Layer 12 of a small transformer language model trained on English Wikipedia (16 layers, counted from 0, width 128).
A neuron adds its activation times its output weights to the MLP's output. To switch it off is to set its activation to zero at one token and run the rest of the model.

Output weights of the MLP neurons that the questions are about. A number n stands for (n - 500) times 0.00063.
n35: 546 349 607 578 603 519 413 414 490 539 553 319 469 469 557 489 507 366 507 618 503 661 318 311 521 382 571 389 486 571 547 211 551 512 372 382 483 458 528 485 617 530 456 480 537 482 361 539 570 603 492 565 753 700 715 433 196 434 401 465 407 651 322 462 546 319 603 531 507 524 456 811 496 351 588 320 656 412 286 353 555 538 572 428 504 441 236 446 870 550 650 272 684 549 647 346 615 267 489 540 563 487 364 570 426 634 503 493 541 516 556 471 419 571 160 431 475 577 369 407 443 308 441 290 615 556 570 453
n51: 584 318 603 592 507 528 481 410 701 406 571 375 491 460 581 432 379 386 610 460 301 667 552 357 643 249 461 509 426 668 621 380 341 534 538 487 368 584 603 367 445 690 624 647 440 490 514 562 487 596 352 437 507 564 575 683 519 465 322 406 322 718 473 550 253 272 483 513 451 511 378 603 470 298 536 574 370 458 428 490 489 689 651 403 333 440 613 467 340 394 487 418 726 638 537 632 517 496 684 328 323 591 517 386 557 527 306 413 199 543 374 440 584 426 447 447 378 455 653 394 579 694 611 552 607 429 391 587
n53: 392 688 309 613 661 692 575 405 217 622 366 516 651 464 516 297 510 471 569 562 384 287 665 428 557 588 500 632 431 482 412 389 563 500 546 526 506 490 332 655 620 796 472 555 486 593 570 699 522 503 589 609 613 319 651 428 424 494 616 292 500 289 450 408 436 600 574 627 571 378 461 598 285 551 641 399 334 334 560 423 311 678 484 561 497 507 509 417 588 655 289 558 535 380 507 606 451 347 393 541 528 374 669 559 493 460 620 589 529 772 535 538 533 351 600 468 521 469 306 445 682 353 460 500 398 553 448 421
n62: 544 454 253 557 319 513 628 401 632 678 716 643 595 534 587 443 573 425 630 556 610 553 344 429 472 424 484 587 447 570 465 364 647 549 452 602 282 569 511 630 522 437 510 552 454 471 468 459 527 619 584 565 459 477 523 610 488 415 500 544 560 681 458 481 306 672 519 509 561 591 592 328 317 251 721 664 539 410 754 393 321 443 655 471 516 209 526 394 605 428 528 524 579 442 500 411 550 381 424 707 444 465 532 531 520 393 381 397 368 340 453 657 544 611 458 687 500 551 325 485 430 343 406 451 588 431 644 451
n70: 534 381 280 483 476 576 461 795 286 476 664 393 601 561 342 448 603 396 503 689 604 436 255 518 344 595 383 621 551 525 805 580 504 438 217 456 557 675 427 580 445 278 468 310 579 326 628 367 406 497 538 388 634 305 427 500 536 698 523 456 478 554 393 602 375 386 604 193 450 508 397 517 326 401 341 668 426 322 311 686 151 441 430 493 545 629 465 487 548 317 469 364 520 551 517 476 503 587 414 549 450 570 447 572 489 490 530 468 470 509 489 561 514 622 532 453 518 607 454 688 698 351 516 671 609 378 565 507
n100: 465 430 586 580 390 716 392 627 487 608 328 454 423 522 436 500 509 413 408 503 506 530 520 530 510 641 609 500 519 341 327 819 646 378 554 664 519 471 450 571 709 476 342 420 564 276 652 539 430 422 618 500 577 550 483 533 548 458 389 354 365 575 438 287 247 503 552 487 382 450 376 611 507 609 577 514 315 399 453 556 318 393 450 286 484 598 494 734 400 396 589 511 547 423 503 575 567 299 648 414 691 426 445 535 493 650 668 516 425 424 282 697 580 558 510 553 424 530 262 541 584 693 518 320 457 308 620 602
n119: 486 586 521 630 443 673 429 571 23 509 344 402 534 534 657 506 503 326 435 674 587 562 373 607 497 595 516 357 494 617 583 601 715 652 474 475 586 447 366 660 595 320 583 759 513 598 414 487 610 310 373 308 472 546 660 548 703 515 530 594 374 608 486 472 484 341 510 491 558 525 439 449 632 588 509 610 407 573 468 363 487 490 512 552 411 550 646 555 289 664 487 483 491 707 252 493 672 550 262 611 573 450 580 613 437 535 466 542 472 428 537 549 588 542 533 509 314 354 496 697 506 470 411 535 527 496 582 474
n150: 485 488 638 551 596 257 569 375 518 409 485 333 497 437 672 449 500 596 275 500 419 427 549 525 493 394 375 607 605 396 275 530 584 660 742 507 158 398 637 565 370 601 471 559 561 437 589 552 384 397 447 682 469 710 539 403 803 414 506 530 453 610 440 328 531 547 414 463 378 568 616 545 705 392 425 337 612 598 783 342 609 452 688 570 411 467 610 425 476 762 588 313 312 560 591 564 689 518 654 555 518 465 486 601 321 629 394 448 543 475 554 475 530 760 366 457 518 362 261 520 497 462 487 369 614 542 589 518
n183: 718 356 597 529 390 425 442 550 713 548 500 562 380 458 434 540 553 401 310 435 571 492 447 606 463 414 377 535 395 552 322 395 334 551 520 590 531 346 294 655 439 327 398 392 485 429 488 357 522 416 526 466 460 617 355 565 421 367 381 440 289 450 426 642 590 380 593 461 575 443 519 529 491 376 511 347 490 420 568 514 485 414 436 476 540 508 596 572 348 516 563 566 581 508 446 405 489 419 396 558 536 606 345 486 542 471 433 406 396 443 634 300 597 470 357 548 290 440 530 310 526 694 468 519 343 328 383 497
n194: 504 512 406 453 514 421 485 459 536 700 520 488 437 609 555 662 526 434 546 421 535 534 611 490 463 535 475 537 510 514 476 440 567 515 627 510 382 403 511 425 720 571 437 604 247 642 337 592 605 516 248 449 503 387 486 408 417 412 244 530 320 244 437 620 486 540 666 490 458 567 438 404 190 345 633 664 374 362 485 425 462 821 416 559 277 404 512 468 581 362 600 448 536 506 480 761 297 599 507 587 549 553 315 380 507 403 582 466 451 286 457 482 520 391 222 529 458 611 322 706 558 487 487 452 597 496 524 832
n210: 681 450 286 514 383 598 588 334 610 598 693 622 681 397 539 370 632 408 641 527 603 443 546 710 377 406 358 563 480 464 517 560 504 546 286 440 487 429 290 406 654 496 329 441 678 493 425 290 449 417 234 441 514 354 403 423 410 649 663 426 514 497 702 686 559 314 349 340 441 224 464 507 470 388 582 470 639 428 401 625 366 511 299 465 421 590 437 618 575 452 463 530 352 437 757 600 628 393 374 484 475 440 780 385 557 497 431 455 596 463 435 443 473 390 570 606 609 613 658 742 524 526 541 564 592 400 606 707
n215: 585 358 424 500 459 397 546 583 404 433 393 666 443 547 506 633 503 640 557 430 461 648 444 342 435 614 624 340 537 554 673 519 379 485 784 453 655 446 633 299 466 529 678 549 489 591 370 431 394 447 291 227 578 454 289 703 635 405 238 581 596 596 395 645 734 511 486 453 628 341 395 421 545 615 536 411 550 445 550 526 683 474 444 531 626 440 462 461 371 647 567 664 586 381 422 332 355 557 575 539 397 538 593 338 511 313 470 538 420 444 489 319 378 263 581 672 412 375 612 483 600 379 522 586 650 554 160 626
n242: 572 488 365 519 362 248 468 377 205 601 335 572 570 419 609 468 479 329 481 397 290 532 461 458 497 420 452 321 525 487 532 486 345 628 482 397 392 554 383 487 586 705 620 521 414 565 321 529 282 411 440 517 462 440 387 269 683 562 518 453 480 599 522 513 497 233 554 454 491 725 528 635 465 467 479 452 486 254 557 500 516 503 583 503 284 450 497 381 529 493 450 424 595 550 547 325 334 527 468 491 646 386 581 566 311 446 355 309 676 471 513 592 497 331 611 562 556 686 609 660 311 378 447 549 628 574 447 546
n249: 246 575 593 659 587 585 640 349 546 596 495 488 537 473 480 493 713 392 480 290 451 567 369 521 559 635 461 468 688 435 384 489 385 616 303 385 389 473 566 562 531 766 543 537 449 496 740 559 445 493 269 766 390 579 427 471 428 471 468 541 413 534 469 486 368 290 646 564 360 554 547 535 390 401 437 403 352 371 566 477 479 544 463 659 524 588 567 573 472 258 739 406 680 500 699 342 459 431 503 444 493 439 328 473 518 662 554 299 274 528 383 195 599 240 332 628 482 673 651 406 483 383 345 356 616 352 579 472
n250: 500 539 518 637 632 513 555 215 562 578 320 146 465 561 621 526 632 553 359 452 592 470 503 507 657 293 574 527 558 349 444 605 587 515 650 612 278 490 518 590 503 662 483 566 480 446 628 688 399 620 544 624 406 684 469 475 383 458 518 303 387 516 431 355 395 497 671 433 440 482 664 698 429 510 720 401 445 463 584 443 601 678 509 584 415 430 346 584 628 422 519 436 591 437 529 508 597 688 650 351 687 615 407 396 462 672 614 343 389 399 576 469 536 705 399 471 547 457 595 402 543 524 405 403 653 715 456 332
n286: 422 560 602 516 592 500 585 506 365 429 346 627 508 521 386 215 449 520 796 574 609 541 384 355 563 554 196 462 590 450 522 635 566 426 731 706 427 497 237 497 553 493 428 500 585 519 491 408 600 430 269 531 556 516 675 426 438 532 606 568 434 515 622 426 392 313 550 264 642 503 494 646 695 632 557 442 613 566 381 364 516 691 609 551 472 734 520 296 291 530 441 404 518 491 544 456 577 608 447 515 503 390 599 590 500 491 409 410 430 511 590 539 475 464 406 591 497 512 285 555 595 697 614 393 518 466 467 352

Each question names a token from some text and the token that comes next. It shows the activations a of the neurons there, in the order above. A number n stands for (n - 500) times 0.01.

Then comes g, the gradient of the next token's log-probability with respect to the MLP's output, scaled to length 1. A neuron's effect is roughly proportional to its activation times (output weights . g). A number n stands for (n - 500) times 0.00082.

" the", then " R"
a: 510 495 618 508 501 555 495 512 503 494 491 492 497 490 499 507
g: 439 675 741 710 556 400 421 340 484 547 577 396 388 418 576 597 442 549 566 511 568 555 556 562 554 564 557 592 374 345 645 520 414 575 489 606 578 509 487 387 451 342 333 391 662 380 389 416 440 480 526 632 408 518 646 503 551 495 674 471 449 565 459 365 422 623 630 461 436 421 511 319 295 709 521 335 403 400 559 495 429 440 370 335 764 458 605 445 531 407 439 350 684 352 541 470 370 207 497 541 523 573 348 477 497 614 462 545 433 572 582 547 474 406 543 274 692 539 478 513 670 479 392 630 515 491 694 283
Which two neurons, each switched off alone, lower its probability most, in order? n53, n100

",", then " S"
a: 529 472 540 503 524 565 520 533 494 518 501 502 497 500 519 511
g: 458 660 651 704 586 499 447 469 416 457 452 288 388 402 400 573 421 580 774 382 547 632 515 585 617 707 612 626 503 376 608 576 524 509 558 701 457 626 420 499 475 368 355 398 510 379 424 430 475 483 589 586 499 589 493 532 469 441 626 426 689 692 518 480 595 385 573 498 381 461 405 469 366 768 594 459 579 459 641 529 508 523 508 223 550 602 646 688 576 529 640 457 695 443 585 553 676 209 457 623 552 363 329 416 556 532 541 510 523 637 528 586 599 474 634 454 437 590 509 450 701 561 482 631 572 500 649 400
Switching off which neuron hurts the next token most? n100

" h", then "aving"
a: 521 504 487 500 503 495 499 503 502 503 501 492 494 487 505 487
g: 372 480 572 439 422 544 550 324 317 587 409 350 552 397 644 430 523 468 353 561 616 590 365 340 372 571 435 391 650 573 616 397 404 505 545 545 517 373 335 519 693 393 447 468 578 676 501 675 697 423 638 527 382 714 440 479 426 699 405 591 538 479 471 582 615 480 626 494 342 564 656 366 461 507 531 389 365 786 581 593 510 637 527 537 558 471 382 468 460 472 461 480 456 477 536 421 732 506 357 450 643 499 435 645 508 542 457 502 607 340 263 457 537 522 343 402 820 546 502 597 427 669 534 569 530 563 609 690
Switching off which neuron hurts the next token most? n35

"ly", then " v"
a: 500 520 524 483 512 540 445 489 498 472 511 496 516 524 503 547
g: 570 460 561 665 616 479 630 498 488 588 394 568 323 700 422 731 456 533 477 685 566 448 310 298 415 743 544 498 549 517 351 389 391 572 552 749 488 508 506 439 470 731 502 335 501 496 605 737 282 446 580 553 439 453 347 466 493 443 416 301 436 463 327 399 533 367 497 403 640 473 392 555 476 561 633 454 395 447 625 397 436 368 437 669 540 304 621 354 414 397 543 437 587 628 498 532 472 482 787 427 430 517 380 406 441 494 488 508 566 452 512 593 571 607 651 436 498 633 441 374 648 462 373 681 593 590 563 528
Which two neurons, each switched off alone, lower its probability most, in order? n119, n100

" f", then "oss"
a: 498 501 485 481 507 552 495 502 498 514 477 499 502 523 500 484
g: 478 589 414 373 436 456 504 467 624 566 632 239 544 546 451 418 481 547 649 302 481 489 504 541 504 350 454 631 500 529 534 359 387 452 446 624 417 569 399 542 343 517 709 388 308 404 483 546 511 582 487 314 492 587 381 597 359 352 595 563 247 486 438 385 558 456 425 418 428 577 382 285 193 515 435 580 612 688 728 508 447 519 592 364 632 350 777 635 630 592 637 422 316 312 496 406 401 418 498 401 427 481 476 399 481 330 645 457 520 577 412 566 545 583 590 524 568 651 496 525 528 523 540 706 542 459 403 517
Switching off which neuron hurts the next token most? n286

"ial", then "s"
a: 529 479 585 510 477 502 617 508 520 503 494 510 511 494 496 499
g: 350 475 271 470 465 493 396 442 578 409 477 350 600 515 442 555 574 491 384 505 604 433 648 265 711 447 532 591 404 479 474 342 558 442 363 359 482 474 531 648 477 486 467 623 413 261 531 432 674 430 637 553 739 438 485 503 362 510 468 605 582 432 463 549 494 561 588 420 460 418 434 507 420 442 537 528 455 422 562 437 397 531 374 695 188 418 378 802 385 592 622 585 671 560 627 601 615 428 593 456 435 401 319 516 772 532 639 489 469 786 493 496 424 527 382 574 471 316 507 546 627 612 583 516 542 375 417 443
Switching off which neuron hurts the next token most? n53

"y", then ","
a: 491 513 504 481 448 507 541 497 524 498 475 495 513 518 509 505
g: 547 572 826 572 604 266 254 481 450 467 354 483 444 468 495 360 436 482 452 613 426 383 420 430 488 308 492 398 479 475 390 575 539 359 546 431 442 500 508 586 500 353 470 746 646 536 472 572 562 615 627 588 447 523 338 362 677 430 544 564 669 429 639 561 449 505 498 657 580 532 487 645 712 540 436 534 406 342 704 365 601 499 571 689 566 598 564 580 601 641 659 443 443 412 513 465 671 632 555 464 487 729 483 484 390 433 492 489 622 529 607 336 374 218 331 604 566 463 536 542 369 630 481 348 439 535 588 489
Switching off which neuron hurts the next token most? n70

"ent", then "ions"
a: 613 292 515 483 455 482 521 501 475 487 488 484 492 501 518 645
g: 315 408 755 313 507 394 550 557 430 633 537 615 372 449 565 308 456 531 365 461 439 574 429 569 460 400 443 387 458 378 723 440 430 476 484 488 485 562 165 517 370 637 423 657 501 510 496 526 542 437 374 511 569 573 312 590 466 286 412 570 366 820 492 431 576 498 553 403 376 625 594 590 516 703 447 477 701 589 346 591 573 464 645 405 496 506 497 379 365 548 410 614 400 558 454 496 511 494 507 444 490 406 429 383 687 379 583 580 621 388 350 469 468 497 283 587 550 661 425 634 400 594 398 607 636 640 572 576
Switching off which neuron hurts the next token most? n286

"est", then "o"
a: 491 505 491 435 510 499 518 515 514 475 479 503 499 533 530 476
g: 548 274 265 543 364 420 400 291 479 548 587 396 711 475 521 523 737 538 589 595 508 502 563 699 498 792 393 576 312 476 529 504 667 472 522 608 449 454 475 429 507 569 539 520 329 245 495 627 678 574 318 433 349 522 627 513 542 472 454 620 527 602 407 500 464 577 595 331 471 572 465 530 483 326 406 489 240 384 448 477 402 566 528 343 525 368 485 400 560 522 544 396 468 533 623 588 405 449 483 646 496 439 498 521 626 343 571 527 526 397 563 505 483 582 745 705 312 502 456 697 411 529 514 449 508 638 402 297
Which neuron, switched off, raises the next token's probability most? n62

" in", then " "
a: 512 501 491 489 509 507 494 498 496 523 525 506 489 497 504 466
g: 427 579 494 582 368 551 363 515 627 638 508 254 354 535 374 372 423 561 574 490 545 394 459 679 401 351 374 573 538 394 354 669 356 621 484 582 614 460 297 477 681 244 369 558 539 594 453 378 542 228 352 450 529 589 669 626 540 371 540 427 480 741 489 455 486 366 437 534 514 567 408 580 441 560 403 518 296 392 588 421 351 539 387 555 505 563 582 626 250 667 333 541 504 500 563 691 485 291 370 432 484 604 379 485 530 618 539 410 595 401 526 403 589 587 656 519 432 413 563 468 546 655 575 614 574 461 408 538
Switching off which neuron hurts the next token most? n210

"5", then " kn"
a: 493 508 488 494 521 516 524 498 547 488 462 521 541 472 469 472
g: 554 384 596 520 443 609 589 471 492 576 546 633 682 577 614 589 439 676 600 565 418 557 525 445 536 705 557 357 514 642 596 488 457 486 509 578 482 405 685 405 315 334 549 470 539 448 523 494 477 459 319 567 546 377 539 598 474 661 517 631 522 634 536 294 573 765 472 673 451 500 377 399 513 409 364 396 387 696 422 560 605 392 464 360 401 444 448 381 356 331 531 585 333 705 376 288 479 583 643 362 281 261 466 509 417 486 411 399 466 461 567 437 672 599 444 430 634 499 640 390 551 506 500 260 470 577 562 691
Which neuron, switched off, raises the next token's probability most? n183

"8", then "6"
a: 544 501 506 584 493 492 514 527 530 486 511 525 505 519 498 478
g: 662 468 552 442 410 456 522 536 579 523 625 512 558 538 715 402 556 538 503 560 598 258 523 459 594 533 556 599 563 484 319 433 537 457 468 575 34 556 491 558 581 537 538 577 512 489 489 589 507 578 545 465 453 421 619 597 679 718 572 692 483 748 331 322 464 577 444 338 508 503 448 262 474 723 455 479 587 599 638 362 577 513 617 323 508 552 367 384 407 497 621 344 440 543 409 368 310 582 455 523 516 590 549 601 423 385 563 572 401 606 457 545 472 447 512 580 623 377 487 548 414 415 698 768 457 441 534 393
Switching off which neuron hurts the next token most? n62

" all", then " over"
a: 504 541 493 442 489 533 508 483 489 457 541 511 503 495 481 500
g: 527 576 424 429 292 548 562 434 551 583 632 500 709 536 553 423 568 703 374 590 664 556 552 558 390 228 397 565 559 572 404 439 522 686 476 359 600 548 401 530 551 410 311 435 485 462 384 405 573 422 416 654 363 554 477 439 520 480 674 388 428 444 491 604 513 745 332 526 349 446 559 540 536 399 307 349 757 415 468 349 494 430 408 596 674 566 303 647 360 517 588 411 572 344 290 790 262 504 432 447 470 371 400 451 461 457 472 649 501 370 508 527 453 414 400 550 379 530 398 532 559 523 488 418 658 487 502 481
Switching off which neuron hurts the next token most? n210

" act", then "ively"
a: 482 500 503 514 481 504 551 478 491 492 501 476 525 485 486 495
g: 564 526 568 514 299 530 418 422 445 560 693 290 419 395 362 515 414 608 428 540 515 664 483 535 564 559 469 540 487 473 446 478 419 480 507 541 661 432 329 434 542 677 506 468 446 591 678 146 706 543 209 541 560 507 547 491 536 500 562 490 292 721 406 593 632 173 437 333 585 506 405 553 650 513 435 446 434 473 587 434 537 462 606 508 439 653 616 382 615 282 452 431 344 448 493 408 700 540 534 566 490 477 513 622 593 681 609 647 265 410 443 439 688 487 435 621 419 454 528 453 478 455 360 449 498 588 528 550
Switching off which neuron hurts the next token most? n119

"ag", then "ain"
a: 498 475 519 497 488 490 512 469 504 568 532 502 501 501 506 503
g: 626 434 578 456 474 613 568 747 448 265 475 512 521 386 565 386 495 478 438 437 462 439 555 594 691 340 536 383 603 877 475 449 521 580 461 569 345 381 354 483 567 585 513 329 606 575 539 440 477 693 267 356 516 647 333 335 635 445 668 449 473 436 315 392 518 475 516 580 615 524 650 519 437 673 497 475 730 399 588 495 591 534 508 476 508 446 463 565 525 651 654 579 492 588 553 467 294 334 473 550 301 523 633 418 537 469 340 562 327 469 511 438 563 594 577 450 468 521 574 572 437 645 432 672 421 554 597 733
Switching off which neuron hurts the next token most? n210

"oin", then "ed"
a: 458 456 498 498 488 468 550 592 750 523 494 492 489 715 509 491
g: 461 425 515 458 605 515 475 521 430 549 420 401 524 459 569 439 619 314 413 436 691 535 412 518 607 609 367 405 392 544 196 438 632 559 452 407 574 514 397 575 267 658 597 561 551 587 523 593 634 508 469 703 420 320 719 393 455 315 622 612 428 740 556 491 537 524 709 492 442 456 481 514 366 486 494 523 503 607 619 759 496 550 436 675 598 602 540 629 505 488 495 526 471 607 437 676 535 583 330 555 545 622 267 625 599 631 623 533 585 471 430 538 540 512 527 479 508 396 458 337 387 688 439 230 245 451 537 427
Switching off which neuron hurts the next token most? n249

"ud", then "g"
a: 547 476 493 481 453 507 473 499 499 500 504 575 537 549 498 608
g: 339 497 273 531 546 706 374 414 593 423 416 303 471 496 556 477 545 492 417 374 725 475 584 511 425 520 532 355 469 634 538 446 673 573 499 497 596 388 503 432 629 284 627 372 472 305 379 607 398 551 494 434 555 366 359 368 418 545 614 380 407 487 555 493 461 323 500 421 531 393 559 702 360 559 399 521 541 545 440 562 523 634 523 439 415 347 388 526 630 668 333 443 495 471 562 540 538 612 461 604 307 441 655 636 580 723 282 735 442 311 527 411 437 589 359 372 506 645 543 516 502 289 683 566 551 421 622 609
Switching off which neuron hurts the next token most? n35

"is", then "her"
a: 343 502 495 500 628 506 524 496 526 535 503 541 499 481 512 507
g: 537 561 422 528 543 553 518 580 543 503 552 377 576 387 575 593 307 406 677 569 381 480 605 569 507 403 428 500 250 586 399 517 610 506 497 496 525 589 547 629 460 621 517 452 628 563 370 429 531 322 420 474 568 386 486 478 370 367 521 499 542 411 777 615 535 671 441 546 476 436 601 581 470 421 604 572 531 597 413 493 599 487 601 503 389 493 278 510 548 402 658 480 461 300 393 742 373 449 524 335 613 636 420 585 322 548 487 497 719 444 570 521 667 661 764 812 850 374 583 553 572 555 548 412 408 509 538 473
Switching off which neuron hurts the next token most? n35

" Gre", then "at"
a: 500 493 514 526 516 506 517 450 501 484 491 521 499 502 508 505
g: 510 708 529 440 491 434 559 578 381 396 510 554 431 445 528 490 468 655 642 544 600 585 362 579 430 439 576 420 392 646 246 438 530 501 497 436 604 344 565 528 510 449 530 560 500 565 210 565 737 515 436 339 435 363 482 488 434 339 494 477 521 489 556 550 513 543 370 513 340 466 433 299 673 479 708 518 691 573 351 465 661 359 585 490 475 441 687 760 379 485 515 566 441 418 510 533 339 478 473 396 416 356 440 516 476 479 689 638 512 700 320 375 360 484 641 589 506 444 461 291 690 579 285 707 540 534 490 350
Switching off which neuron hurts the next token most? n150

" the", then " F"
a: 508 501 542 517 497 587 507 503 499 422 478 499 500 533 511 526
g: 633 583 595 617 716 535 452 508 509 447 552 439 372 490 496 614 540 641 598 446 474 308 601 501 537 605 490 479 458 584 477 538 467 413 500 554 653 607 439 398 534 426 470 366 491 430 347 487 539 443 461 645 450 470 552 465 405 503 598 564 528 666 479 246 491 480 470 308 452 538 375 229 476 574 568 340 358 616 617 359 470 254 647 298 514 474 484 419 488 622 602 511 742 411 549 654 501 452 337 383 663 387 367 436 419 486 535 606 609 660 619 694 383 643 761 636 486 543 472 385 597 491 758 674 614 447 549 349
Which neuron, switched off, raises the next token's probability most? n249

"oard", then "ing"
a: 520 555 535 512 467 505 517 557 540 522 504 454 498 542 485 503
g: 416 518 499 607 575 686 643 432 463 538 581 448 804 384 640 352 660 500 356 382 581 438 543 476 295 291 503 346 436 628 497 412 682 499 380 494 459 492 406 597 220 368 418 448 384 560 566 631 665 488 588 508 747 382 605 536 482 485 549 603 611 578 360 415 462 403 588 624 401 547 449 505 455 582 552 491 573 651 575 693 419 448 508 348 361 582 319 660 526 548 496 622 490 555 520 380 426 737 369 585 649 377 440 590 451 512 579 543 529 660 413 427 621 652 489 573 448 414 468 489 378 637 487 496 346 590 724 535
Switching off which neuron hurts the next token most? n215

" off", then "sh"
a: 501 477 528 500 491 491 498 491 494 476 512 519 484 501 518 496
g: 501 583 443 548 291 454 284 483 611 420 482 723 495 497 393 568 223 363 538 553 511 516 435 537 425 347 476 471 534 415 511 394 402 450 409 304 335 485 287 453 356 478 534 553 470 404 596 431 458 470 344 547 658 490 365 429 273 751 481 618 468 629 507 548 575 402 576 494 421 558 505 574 606 672 504 540 579 624 457 546 525 492 595 370 424 658 473 269 622 482 523 461 589 407 509 472 188 631 555 489 579 653 535 510 461 383 696 418 475 532 167 456 529 638 353 355 610 492 506 353 587 336 384 521 422 435 517 455
Which neuron, switched off, raises the next token's probability most? n53

" L", then "oth"
a: 487 509 500 514 499 500 507 529 501 490 495 522 506 495 526 500
g: 510 375 351 367 345 417 366 542 430 502 573 592 557 681 652 541 498 446 553 400 421 657 679 458 623 461 570 546 492 419 537 282 463 552 523 520 543 558 700 467 394 344 653 563 687 608 436 665 339 687 394 561 577 582 584 531 536 421 480 607 264 466 604 394 489 279 584 382 529 593 466 610 604 329 410 392 513 609 559 381 526 573 480 492 412 562 490 367 545 745 641 460 390 532 440 503 601 513 513 366 435 569 486 508 643 530 508 710 450 287 551 598 583 630 306 505 542 443 514 438 512 387 431 233 590 505 798 628
Which neuron, switched off, raises the next token's probability most? n35

"ut", then "ford"
a: 499 512 507 502 513 516 480 627 524 396 484 478 437 373 514 551
g: 395 647 381 312 170 550 482 286 598 587 449 364 605 417 334 570 379 530 402 386 598 357 557 642 502 555 385 553 360 561 539 383 483 569 653 455 470 551 558 499 448 392 476 530 621 465 551 463 304 543 499 458 569 543 399 565 387 494 546 297 458 679 635 507 462 554 552 555 605 526 503 484 339 569 472 366 370 684 512 440 361 360 550 440 796 461 606 444 663 555 611 582 576 545 716 343 397 598 432 575 614 543 514 494 453 311 349 469 496 344 651 321 428 545 585 469 417 538 499 484 846 603 435 518 495 390 434 493
Switching off which neuron hurts the next token most? n194

"a", then "ice"
a: 495 505 493 501 501 500 621 535 498 510 493 504 498 482 504 488
g: 434 475 551 405 485 462 573 446 477 245 601 569 573 451 494 408 541 694 517 302 373 431 632 554 590 482 475 644 625 498 323 570 453 556 633 374 693 412 399 376 295 419 414 458 497 305 625 470 439 361 579 656 476 580 312 547 451 405 479 480 480 647 534 460 516 497 588 544 354 524 526 363 590 448 180 473 476 319 427 642 433 492 450 629 412 330 639 733 457 483 727 595 693 622 342 475 799 456 557 527 414 432 399 474 545 307 361 489 537 470 562 389 374 516 470 453 507 402 469 573 560 736 607 543 549 496 518 524
Switching off which neuron hurts the next token most? n150

"ks", then " about"
a: 673 496 484 514 494 502 517 530 483 512 500 545 746 503 479 498
g: 551 517 588 611 426 388 513 612 529 432 578 691 644 536 456 452 348 542 517 627 636 425 555 605 426 301 805 570 336 488 265 381 532 482 446 465 589 454 443 331 417 421 544 563 280 606 424 164 342 522 528 548 595 428 522 573 458 486 605 702 532 519 642 463 605 466 601 481 278 669 511 774 532 516 478 378 538 371 536 379 408 476 566 549 517 492 610 527 538 549 442 423 486 592 390 555 643 534 721 642 428 405 451 552 325 623 493 612 437 664 677 649 600 483 416 575 662 647 493 366 438 555 564 498 418 523 446 625
Switching off which neuron hurts the next token most? n35

" than", then " th"
a: 490 510 486 507 500 497 502 484 498 510 500 525 706 491 489 498
g: 557 310 474 492 613 619 450 564 517 446 507 635 592 554 411 546 440 510 525 382 253 664 485 460 450 576 474 537 676 582 278 301 436 424 457 394 422 504 383 621 164 375 637 520 478 500 534 629 560 473 645 500 479 442 412 556 382 572 561 624 295 196 367 401 451 531 599 479 506 590 530 384 693 450 614 310 458 685 462 584 569 465 541 444 529 370 441 716 479 449 560 415 315 550 526 543 642 682 631 503 370 629 732 555 382 481 609 416 359 526 376 492 609 512 365 455 549 514 523 335 447 531 499 496 426 354 322 577
Which neuron, switched off, raises the next token's probability most? n242

" kn", then "ots"
a: 456 503 472 535 495 480 494 490 513 459 488 637 480 497 553 524
g: 623 498 358 430 331 692 589 502 590 262 565 488 622 487 585 545 586 430 528 593 414 371 545 347 391 503 493 480 273 592 502 614 321 593 449 555 454 584 760 523 352 423 477 589 450 394 524 636 585 522 387 484 392 319 481 492 542 419 531 446 393 560 340 406 628 659 652 520 515 584 597 466 572 489 454 566 816 508 342 592 321 412 685 295 546 396 520 448 592 463 571 545 598 478 510 403 350 572 549 504 368 421 506 621 492 296 509 526 261 559 144 652 583 536 387 517 479 500 458 412 663 532 563 522 454 430 424 591
Which neuron, switched off, raises the next token's probability most? n250

" and", then " their"
a: 528 474 513 488 520 578 532 514 500 484 500 522 503 487 508 498
g: 506 399 317 371 321 662 541 463 518 553 510 682 526 635 765 487 657 371 512 557 432 650 423 545 550 442 477 488 394 657 600 658 636 589 488 616 421 534 470 543 449 382 484 615 608 556 646 574 595 384 412 638 413 448 449 461 668 502 368 522 397 521 596 542 474 699 578 526 428 436 624 326 519 330 491 604 644 418 326 558 429 417 649 591 607 449 343 441 697 432 478 536 424 636 647 642 633 563 368 482 483 558 605 447 401 294 331 413 573 395 556 465 365 322 257 456 593 489 584 778 417 442 522 487 481 604 422 679
Which neuron, switched off, raises the next token's probability most? n100

" Sh", then "ipp"
a: 514 537 474 508 488 503 488 500 506 487 486 498 503 498 386 503
g: 523 557 341 443 512 478 377 604 415 490 544 611 536 601 644 464 453 402 446 390 423 479 373 353 379 618 450 489 564 628 572 442 482 473 421 396 471 397 526 623 546 401 412 613 779 491 440 489 656 477 512 387 249 676 564 445 448 340 543 336 431 543 320 487 406 347 475 516 615 509 584 578 468 587 545 489 705 494 356 352 446 487 506 345 422 689 402 193 488 403 413 642 444 718 545 493 555 636 535 623 339 453 539 382 721 374 497 741 510 455 570 389 663 608 520 475 444 565 562 450 610 408 642 532 648 625 764 434
Switching off which neuron hurts the next token most? n250

",", then " organ"
a: 524 507 508 499 521 498 506 508 436 507 539 519 502 502 523 492
g: 309 457 492 504 611 473 594 561 480 362 496 648 154 603 457 591 560 548 456 558 524 413 658 178 552 767 542 306 470 683 415 525 572 455 576 591 397 701 448 487 555 629 686 526 221 455 323 619 387 520 487 547 453 467 562 555 464 342 601 552 395 562 407 605 547 434 374 484 563 516 413 656 443 445 371 470 671 303 398 477 517 402 516 576 603 270 514 426 487 511 624 653 519 578 521 490 435 531 455 535 491 431 654 608 449 325 552 568 590 705 404 622 480 533 634 599 524 510 496 398 395 477 556 624 646 588 467 339
Switching off which neuron hurts the next token most? n183

"ate", then " M"
a: 514 172 478 513 479 484 570 520 489 483 528 514 496 545 589 505
g: 510 610 489 330 496 465 711 346 353 566 445 490 437 594 486 538 328 543 530 376 428 696 486 494 488 552 663 631 354 372 469 585 347 416 479 437 429 359 609 470 531 463 603 427 596 207 626 609 392 422 558 500 484 406 239 550 676 515 586 519 468 425 513 457 655 438 494 586 402 526 446 393 378 532 535 359 547 600 330 305 511 622 391 334 580 335 621 321 482 328 558 663 621 481 417 363 486 393 466 681 703 579 454 431 488 276 528 499 562 584 598 372 724 663 539 330 479 547 494 535 653 497 476 407 578 484 663 603
Switching off which neuron hurts the next token most? n51